Layer 4 of a small transformer language model trained on English Wikipedia (12 layers, counted from 0, width 128).
A neuron's activation on a vector x is SiLU(gate . x) times (in . x), where the dot is the dot product.

Input weights of the MLP neurons that the questions are about. A number n stands for n times 0.0058.
n262 gate: -46 -11 38 16 63 12 -35 1 29 3 21 9 -2 7 -29 -16 -26 47 -34 -9 33 -30 10 80 -2 15 4 20 23 -29 -43 -13 12 -7 -21 1 -53 9 -12 -4 6 26 5 -25 -18 31 -18 -10 -23 -23 -9 -17 20 45 10 -23 22 30 -43 21 14 -2 -11 -21 34 -1 -7 -5 -6 -81 -23 10 13 16 -40 2 -24 13 18 6 -20 43 -17 -27 10 44 30 -20 -22 17 6 -20 -26 12 30 21 -44 7 -27 53 -7 -49 -1 6 16 -2 2 3 -14 7 6 8 -31 34 49 18 6 42 -40 53 19 -10 -58 -10 2 25 34 -20
n267 gate: -41 -20 -20 -37 -16 38 7 -10 -28 -36 29 16 -3 21 10 -4 -19 25 -35 10 50 -50 -31 5 -22 9 -43 33 -6 36 -80 29 20 32 16 -1 15 -28 16 8 -17 -46 -26 -24 9 2 19 9 14 -33 -50 -10 -6 13 29 22 45 90 -17 25 14 3 54 -6 -33 -3 -12 -31 16 20 -94 -13 0 -11 25 12 9 -14 -29 25 -1 -3 -49 32 0 -1 -47 8 -59 17 16 -13 22 28 -9 32 20 25 2 14 20 -9 -25 -14 -56 -32 -14 16 21 4 -61 -15 6 -53 1 14 52 -6 -24 9 30 -3 -35 -41 25 -18 13 12
n271 gate: 4 7 -10 22 11 -13 29 -4 -1 -38 -10 -8 -28 -49 14 -35 11 -2 16 15 -15 37 13 31 29 24 -16 32 -2 28 -2 -9 11 -43 -8 74 -10 -43 39 7 14 6 22 -10 -22 0 -22 7 -10 -15 1 -39 8 -15 27 7 6 -5 13 -83 -13 32 28 -15 14 3 -38 0 -15 2 -8 -6 1 -16 -48 8 26 -19 -2 -21 48 -3 2 11 12 6 -2 -12 32 -17 32 -7 45 -16 -14 41 -60 19 0 51 -29 -1 23 4 -15 -1 -24 -4 -22 -11 -32 38 -3 -15 -24 -3 12 44 -50 9 44 4 -21 17 1 3 -15 -7
n339 gate: 44 -45 -32 48 36 -12 36 -24 0 -9 -10 23 -11 40 29 23 -2 -8 -43 22 -4 -25 8 26 -10 -3 33 -9 -16 -18 -10 -18 -11 -23 18 -39 -4 27 -51 21 -14 18 46 -11 -9 -19 0 -32 23 -11 -6 8 -10 57 -4 11 17 -11 37 30 4 -20 2 -2 -12 2 25 -8 -35 4 29 -4 20 8 -7 -49 14 57 5 7 -27 11 13 25 0 -7 48 -19 -66 -40 24 16 46 12 1 2 5 13 32 -24 -22 2 47 -10 -2 -31 28 -25 -11 -2 -32 -53 24 -47 -15 45 4 16 -9 19 15 9 -17 -18 1 45 32 36
n382 gate: 20 29 28 15 -8 -58 -35 -13 8 -9 -20 4 -2 40 -11 -30 -25 -33 3 3 -22 -13 38 -6 33 22 -3 -41 -19 22 -11 41 34 12 -43 -39 -12 -48 -2 -12 -19 -27 -5 15 -14 1 -21 32 39 7 -20 18 -10 24 4 2 -50 -2 12 72 -46 35 9 41 25 47 -17 3 -11 33 -12 -13 -14 -32 -7 -8 40 3 34 -56 -15 -3 12 44 6 11 -35 19 -4 -23 4 9 38 -20 -31 -19 47 -23 -30 28 -14 -21 -8 50 12 -70 16 5 -18 -45 29 -25 -20 -13 13 -31 1 2 -3 44 -25 -4 15 -76 29 36 -13 10
n391 gate: 36 37 -45 37 -7 3 -5 -47 12 -22 7 31 -32 61 -2 -4 -31 -20 16 -3 2 31 -7 4 12 -5 -17 -15 10 8 28 -33 -14 -10 31 -4 8 -51 -22 -14 -11 -32 -9 -15 -44 71 21 2 16 14 -11 -11 19 20 -9 -5 -10 -9 -18 -1 -40 -27 -16 -22 -1 -15 0 2 -21 -4 -7 1 -1 13 -15 25 -30 13 -10 52 -7 -41 13 6 20 57 74 13 -30 17 26 44 32 -3 -25 -23 22 -30 -28 19 52 -5 -10 32 -4 33 1 -16 9 18 -14 -10 -6 15 32 -17 -23 -22 39 -44 -16 26 20 6 -24 46 -4 0
n398 gate: 21 -42 24 19 12 -38 -28 13 -34 -12 57 6 21 3 23 -33 14 -50 8 -1 -2 -10 -40 4 -20 -32 7 2 -5 -20 10 -22 17 -40 -6 -30 -34 2 17 21 -17 -14 -15 2 29 -7 -30 10 10 -16 -33 44 20 -14 -20 -32 -7 -28 -14 7 52 0 -31 9 2 -7 -18 -23 -55 -74 16 -8 38 5 16 46 -7 48 11 -4 -2 44 24 5 52 -25 7 -13 -19 10 -19 13 36 36 -24 83 -10 26 34 9 4 19 -40 32 -27 25 17 -28 46 26 -4 9 -33 51 9 39 24 -34 -26 2 -25 10 -6 2 30 19 -14 -22
n262 in: 10 -4 5 3 -33 11 -25 -3 10 20 -1 -9 19 -17 -13 4 1 19 -16 11 27 -6 19 12 20 -10 -21 15 -27 3 0 11 20 -16 -6 1 -8 13 32 11 36 47 22 4 -12 9 -12 22 16 -21 20 1 8 -5 35 9 -14 -21 42 -40 -25 7 -22 -12 2 26 26 -33 1 9 17 -7 -65 0 20 -14 42 61 -37 38 -7 26 7 30 -2 45 32 31 9 -20 -67 9 12 -8 33 -22 16 -18 -51 0 -33 -28 39 1 -15 0 0 1 -1 -23 -38 -3 -21 -29 -1 -41 -18 18 14 21 -4 28 25 -31 -2 1 19 35
n267 in: -8 6 -18 -32 60 15 -45 29 -5 -2 34 43 -38 -36 22 -57 -21 -34 -17 -20 4 17 -55 -5 6 36 -45 7 -21 8 -28 0 -31 -38 -16 -28 21 11 -48 11 50 -11 18 -12 10 11 14 16 -33 -5 6 -5 1 -31 12 14 33 -21 -28 -13 23 20 -43 -9 -44 -59 -16 23 22 -48 -14 -37 -36 -11 30 53 1 7 27 40 -8 -30 45 -32 -31 12 -42 10 -14 27 -56 8 -14 32 -13 -13 -46 11 -11 3 6 -13 -23 41 -15 -4 -4 46 -10 12 6 9 36 2 -19 31 38 -5 -77 -32 -49 12 -3 -18 27 -8 -18 18
n271 in: 10 14 4 6 31 -41 33 26 7 21 -20 -17 -13 -42 -16 -15 -2 -25 5 -2 27 16 6 21 43 -2 47 34 -5 11 10 9 -25 -37 -6 44 7 -45 52 -6 -16 23 14 -11 -31 -43 -11 -8 -7 31 -53 -11 19 -32 5 16 8 4 71 -34 -11 9 -4 -40 -16 -28 -39 -16 -34 -7 -7 -13 -23 -17 -23 20 60 -36 19 -24 5 -18 -33 27 11 -9 -16 59 22 -26 14 24 -24 -70 -9 -5 -40 30 27 5 -12 -7 17 1 -16 -2 -27 -4 -44 23 -27 42 -11 -33 -39 -16 14 22 -54 -15 36 -4 -8 37 4 -18 -24 -16
n339 in: -4 34 -44 2 4 32 2 -10 8 -23 3 3 3 -3 -5 26 -21 -20 -22 -31 -18 -34 -41 7 25 -19 -24 13 26 5 46 26 1 -16 33 -42 -9 -15 22 25 -41 2 5 -36 16 0 -63 0 13 -22 2 22 10 -25 -27 -12 -4 62 8 36 -19 -4 27 0 22 8 -7 -28 -2 -8 -28 16 9 -37 43 -52 -45 -16 -18 70 -19 6 16 -19 -8 6 47 19 -24 -34 12 6 15 -34 -52 8 -13 -25 -21 -15 -28 45 56 -24 15 -10 -19 10 -30 -21 -25 -24 3 5 46 -15 -8 -4 -26 -10 18 17 -20 -19 20 2 26 4
n382 in: 37 -18 16 31 -5 -17 -1 7 19 -22 -9 66 -43 16 -34 -41 -38 -13 -7 -2 -24 -32 -9 -2 55 -2 8 51 3 -24 -16 9 39 6 -23 -57 -31 -16 -43 43 23 2 16 -56 31 -35 -2 46 14 21 -28 -24 -3 15 -28 -17 -9 39 29 -41 -17 2 15 12 -9 31 13 -59 -19 37 -9 9 10 10 11 9 14 -41 12 -39 31 24 -33 8 40 -34 22 9 -2 -35 -3 6 41 -17 -7 25 5 -9 -19 32 10 -34 -12 -6 31 -3 1 -32 6 -9 13 -20 14 -18 -8 27 33 -2 2 40 31 64 -28 -44 -9 -33 34 -67
n391 in: -25 45 13 24 33 2 12 -1 20 5 31 31 16 -6 -20 -44 -38 18 -15 31 13 30 38 6 -69 -11 -6 10 49 -11 -30 18 10 -32 3 -23 22 28 -32 -17 -32 -15 1 5 -21 39 -2 22 -20 11 -29 -2 -46 29 -38 -27 18 -31 3 16 -45 -24 -33 0 5 -38 -7 15 17 -44 -46 -24 -28 -20 -36 -1 -1 16 -16 -6 1 -1 -30 -18 7 30 -67 -15 -24 19 -36 -36 -28 3 -1 10 -4 -29 -8 -12 -20 16 33 -9 8 -10 -19 10 -1 5 13 -35 -31 -4 -23 -18 11 -20 32 4 -28 12 -1 13 22 41 50 10
n398 in: 8 -9 0 -5 1 2 44 -30 30 9 -28 6 -14 6 -16 30 3 -17 -11 -20 16 -14 34 -21 18 -1 -17 11 -27 -40 -20 -23 1 -20 -62 32 18 32 52 1 18 2 15 21 -29 -12 2 -24 1 -38 -40 -13 -26 -29 37 -20 -13 -18 -18 -23 -3 40 41 -19 -5 59 48 3 30 12 49 -3 13 22 32 -2 31 -12 -25 -17 -49 -21 25 6 -17 -26 -2 -12 18 24 39 -5 -13 28 -43 -10 -17 -29 33 -2 -1 6 18 40 22 -28 -9 11 11 -14 20 -2 -40 -15 24 -2 10 31 -36 19 43 -55 -25 -1 -18 36 -36 54

Each question shows a token from some text and the vector x that enters the MLP there. A number n stands for n times 0.075.

" a": 8 -53 6 8 -19 -8 18 2 30 -5 -9 1 5 -27 30 -3 6 24 -11 0 5 -4 0 -25 -7 13 21 2 -8 12 17 -19 -6 14 18 -10 0 -16 -12 8 -9 8 -20 5 14 -23 -20 -7 -46 4 -7 3 7 -39 -2 -6 6 17 10 14 -10 2 -12 22 20 2 -10 -23 24 -15 -20 -2 -17 10 5 6 -10 20 11 -29 9 -4 -5 -13 -22 12 15 19 -21 -18 9 -19 3 4 22 1 21 -51 -33 17 -1 1 -10 23 5 8 33 1 -4 9 -7 21 3 -12 2 23 21 44 -13 -22 5 1 0 14 -4 -1 -25 -20
Which two neurons fire most, strongest first? n391, n271

" service": 10 14 14 -62 -18 -2 19 17 -3 -8 -12 9 0 -20 11 33 -14 29 -10 16 11 1 -10 -11 -25 10 -1 -1 -4 -7 8 -18 26 -3 21 -11 -27 -4 1 5 29 12 -14 -28 22 -15 -13 -10 -23 7 -6 -11 -19 -6 10 25 6 9 30 5 -22 -5 -1 -2 -2 3 -4 -12 3 -32 -8 -36 9 1 -5 6 -3 0 -9 -8 -34 2 13 2 13 -33 15 5 -13 -19 57 -25 -9 10 13 -7 27 -38 -11 16 9 1 -21 31 10 34 15 -34 0 -15 -16 16 11 8 -16 -14 19 33 10 13 8 -25 9 19 0 -5 1 -8
The neuron with the highest activation: n391

" worked": -2 3 24 -15 -19 0 22 27 8 -10 -20 11 -8 -20 28 40 -4 18 -13 3 20 -10 -19 11 -30 5 23 22 5 5 3 8 1 -21 -16 -11 -21 -1 11 4 -6 12 12 -18 27 -11 -4 12 -25 11 -27 0 -32 -21 5 13 1 -3 18 20 -30 8 11 3 18 -4 -27 0 8 -38 2 -15 -4 1 -2 25 20 6 -11 -1 -24 7 6 -22 -16 -29 15 -4 -18 -2 24 -28 -21 -7 -3 -24 29 -31 -34 6 6 -1 -18 43 3 8 15 -13 0 -25 -11 20 5 18 -1 -11 21 37 8 -8 7 -1 1 31 24 11 -16 -16
The neuron with the highest activation: n398

",": 15 -9 30 -19 -27 10 17 -13 20 -39 -32 -9 18 -20 10 25 -1 -1 -12 -4 15 10 -9 -12 -19 -2 2 10 -5 -17 21 -19 -6 6 -19 -27 -13 -26 1 23 -19 9 0 15 15 -10 -14 3 -36 -30 2 -19 0 -6 -13 9 -2 -2 7 -10 4 1 -6 -4 18 -6 -35 -29 18 -11 -1 -3 -40 49 16 -6 4 -11 4 -14 -3 7 -2 -28 17 1 24 -6 -18 0 6 -19 -12 14 29 -18 0 -40 -9 -6 11 26 -25 28 16 8 23 6 10 23 -10 21 5 -24 -10 3 3 41 0 -14 -3 -22 18 9 17 15 -3 4
The most active neuron and its activation: n391, at about 0.39

"1": 40 -19 7 -35 -13 9 25 -8 27 3 -19 -22 7 -36 -4 41 -20 -11 -13 -19 1 -3 -17 -23 -29 7 2 31 3 17 -5 6 -8 6 -1 -17 14 -7 -7 10 -2 37 -34 -2 -14 -19 -35 24 -5 -8 0 -17 -6 6 -14 16 -18 7 11 25 -7 -12 7 -23 21 -9 16 -12 -26 -25 -17 9 9 -9 26 3 22 -17 -21 -9 7 10 5 -6 9 14 29 -14 -26 13 -39 -17 8 -8 -6 -5 17 -33 -12 12 24 18 -31 -1 -7 -2 25 6 -20 22 -6 -9 2 -1 -3 0 13 31 -13 -14 -5 -16 14 -10 14 30 -2 0
The most active neuron and its activation: n339, at about 2.3

"0": -6 -28 16 7 -2 3 10 29 -8 -5 26 -10 35 -24 -16 24 -6 6 -17 -16 14 -5 -5 -27 -12 13 10 -12 28 7 17 -8 -3 33 10 33 18 -17 -14 24 6 2 -3 5 22 -2 -14 19 -19 -13 -26 10 -5 -12 5 30 -32 -47 29 -4 -23 17 -12 2 3 -4 -6 -12 14 -16 -24 -10 1 -16 13 24 0 2 -24 5 -29 -1 10 -5 27 -3 6 5 -17 5 9 -5 -12 -22 20 -4 4 -52 -11 -19 17 3 4 -1 30 4 23 -16 34 52 -3 14 -2 -2 -9 -9 24 10 1 -13 7 -10 24 13 12 42 10 -4
Which two neurons fire most, strongest first? n391, n382

" ": 8 -22 8 -3 -7 12 20 14 3 -14 5 -11 8 -26 29 -1 -3 -14 -24 1 23 -2 -5 -18 -16 -11 26 -10 -7 -11 16 11 9 30 14 5 1 -22 2 27 -7 -4 1 -16 -10 -12 -4 13 -19 -10 8 -4 -9 -6 -20 36 -11 33 16 1 -10 -17 -16 -2 26 -21 -15 -4 10 -25 -22 -1 -24 -16 2 13 -2 12 -5 -12 -22 -11 -9 -24 6 4 18 -5 -30 6 -6 -17 -4 14 5 -6 54 -19 -18 2 30 23 3 16 18 1 28 -9 1 13 -8 29 18 5 -2 8 12 73 9 2 -1 -5 -13 7 -12 1 0 25
The three highest activations, in order: n339, n398, n382

" three": 15 -23 2 -21 -10 -8 36 38 27 -27 19 3 12 -40 4 25 -14 5 -6 12 13 -6 -11 -15 -5 6 -6 8 5 14 -2 1 11 38 17 -14 28 -11 12 24 5 14 20 27 1 0 -14 -21 -13 10 -14 -6 -12 -13 2 20 8 -19 1 21 -22 -8 24 -1 12 -5 -18 5 4 -7 -21 -11 9 -9 -7 8 7 -7 0 -19 -23 8 -8 -7 -11 -19 3 3 -35 -45 14 12 0 -24 26 -15 6 -44 -20 11 11 -9 -3 27 22 22 28 0 -5 16 -31 9 3 15 -11 30 27 38 -12 -18 14 9 9 0 20 5 -9 -3
Which two neurons fire most, strongest first? n271, n339

"part": 35 -3 -2 3 -5 9 9 36 -1 9 -12 24 22 -35 28 18 -24 47 3 -20 13 7 9 -14 -16 -21 11 20 -30 -11 -11 -39 -8 -15 7 -10 4 8 20 7 -2 19 -1 12 24 -19 -11 -14 -11 -9 3 -2 -23 -37 -8 10 -14 -13 5 -11 20 -14 -27 8 23 -23 -4 -12 11 -2 -6 -9 20 -14 -20 16 1 25 14 -10 2 -15 -2 24 0 -44 -9 -29 -32 -17 16 7 -13 -25 -4 -3 -10 -24 -5 4 14 -8 -4 25 16 28 -10 -2 -3 42 -32 -15 12 -11 -9 -34 -5 32 -26 3 -10 4 -13 -3 -5 29 -6 -7
Which two neurons fire most, strongest first? n271, n398

".": 26 -37 8 -9 -20 15 19 -5 11 -40 -11 -7 17 -30 10 12 -31 -14 -21 6 9 23 -13 -30 -11 -10 13 10 8 -10 -9 9 -4 10 25 -9 -17 -26 -11 23 -9 14 14 -4 11 -9 11 4 -49 -34 28 -14 8 -2 2 25 4 16 -2 29 -27 -11 0 10 -9 -10 -4 -18 28 -29 -8 -10 -14 38 26 -4 0 -27 -20 -12 -11 -19 11 5 3 0 9 -14 -20 -27 4 0 -16 1 -4 -23 10 -44 -17 -5 19 -1 -5 4 4 10 14 17 16 21 -9 -4 8 22 -1 -8 16 43 -7 -27 4 -13 -21 8 0 -9 2 -19
The most active neuron and its activation: n267, at about 3.7

" born": 14 14 16 -30 -17 0 17 0 20 -6 -2 1 -1 -13 18 33 -30 13 -11 -1 8 16 15 -20 -30 21 23 -3 9 17 28 3 -6 1 -15 21 -15 3 -1 18 -12 15 3 -9 16 11 -17 6 -5 11 -24 -11 -30 -26 4 7 -2 -18 27 55 -14 -10 15 -11 -4 1 -42 -6 15 -14 -4 -9 18 13 -25 2 -17 -10 -25 -13 -21 -7 13 -23 -10 -28 12 10 -32 -4 14 12 -11 0 -24 -7 14 -32 -5 -12 18 -10 -24 33 11 25 16 11 3 -37 -25 -1 8 4 16 -31 44 25 17 -15 -14 -29 -24 17 21 -4 -10 -12
The most active neuron and its activation: n391, at about 1.4

" After": -7 17 0 -18 -14 -18 16 17 7 -29 -20 4 4 -18 47 17 -14 18 -32 19 -7 39 -16 -11 -22 -12 35 32 8 15 18 -12 -5 -4 -5 -35 15 5 20 -3 2 -7 7 13 10 -3 -18 13 -44 13 -5 -34 -29 -18 9 16 -9 14 9 30 -35 6 7 0 10 -16 2 16 26 -18 2 -9 -21 10 -3 -10 8 5 -22 -22 -4 6 2 -3 16 -17 1 18 -21 -26 23 -10 13 3 12 -10 9 -31 -6 6 11 22 -3 24 -3 -18 26 -3 19 21 0 34 32 5 -16 -14 29 26 -8 11 -3 -16 -28 -16 12 9 -13 -4
Which two neurons fire most, strongest first? n271, n267

"He": 7 -5 18 -14 -18 2 20 5 3 -25 -33 -9 -2 -29 14 1 -38 23 -16 10 10 14 -23 -1 -41 10 18 24 -6 -6 21 -22 -6 1 13 3 7 0 5 7 -1 14 -18 18 -9 -33 -30 16 -19 3 13 -16 -22 -8 7 -13 7 -6 9 -7 -3 -3 8 -37 4 -15 -20 -6 -22 -40 11 -1 -9 -12 -11 4 12 -27 -7 -22 25 13 5 -6 -13 18 -3 3 4 -2 -9 2 25 2 -3 -14 25 -59 -26 32 7 2 -20 18 5 -16 20 -18 19 20 -18 27 2 8 -2 -15 -6 37 -10 -12 3 -17 -14 8 8 6 -20 -27
The most active neuron and its activation: n271, at about 18

"s": -2 15 30 -2 -15 5 29 1 4 -6 -14 -5 -14 -24 24 36 -3 23 -11 -24 15 -20 -28 -11 -30 15 12 -19 -16 -2 4 -24 -19 -7 -24 -1 -1 4 3 7 4 16 5 -13 1 -9 -2 8 -22 -10 17 -8 8 9 5 28 -16 3 15 0 4 -7 4 -7 7 11 12 -6 33 -23 -10 1 3 -15 -9 15 -7 2 -9 -3 -22 1 0 -25 9 -19 -8 -38 -25 6 32 -6 -8 -1 -5 -8 39 -58 -21 -5 18 9 -49 2 2 17 44 -33 -8 -33 -26 -15 5 11 -15 -4 9 21 -1 -18 24 -13 17 13 29 4 -4 -33
The three highest activations, in order: n271, n391, n382

" Service": 9 8 14 -30 -9 -3 12 23 14 -5 -9 7 -8 -24 -7 10 -19 40 -5 3 9 17 -6 -3 -21 5 22 8 6 6 -7 -25 27 5 2 -6 -17 -13 13 15 24 11 -11 -19 2 -20 -6 1 -25 11 40 -17 -20 -13 14 21 4 20 40 -4 -30 -1 13 0 -13 -3 3 9 5 -23 -26 -32 -13 -7 6 -8 -23 13 -16 2 -9 -2 9 4 10 -2 17 8 -33 -21 53 -11 -7 2 2 -13 5 -50 -19 -3 29 14 -11 29 1 15 21 -14 1 39 -1 5 12 17 -19 -11 10 31 1 5 27 -18 29 22 3 2 6 -14
The neuron with the highest activation: n271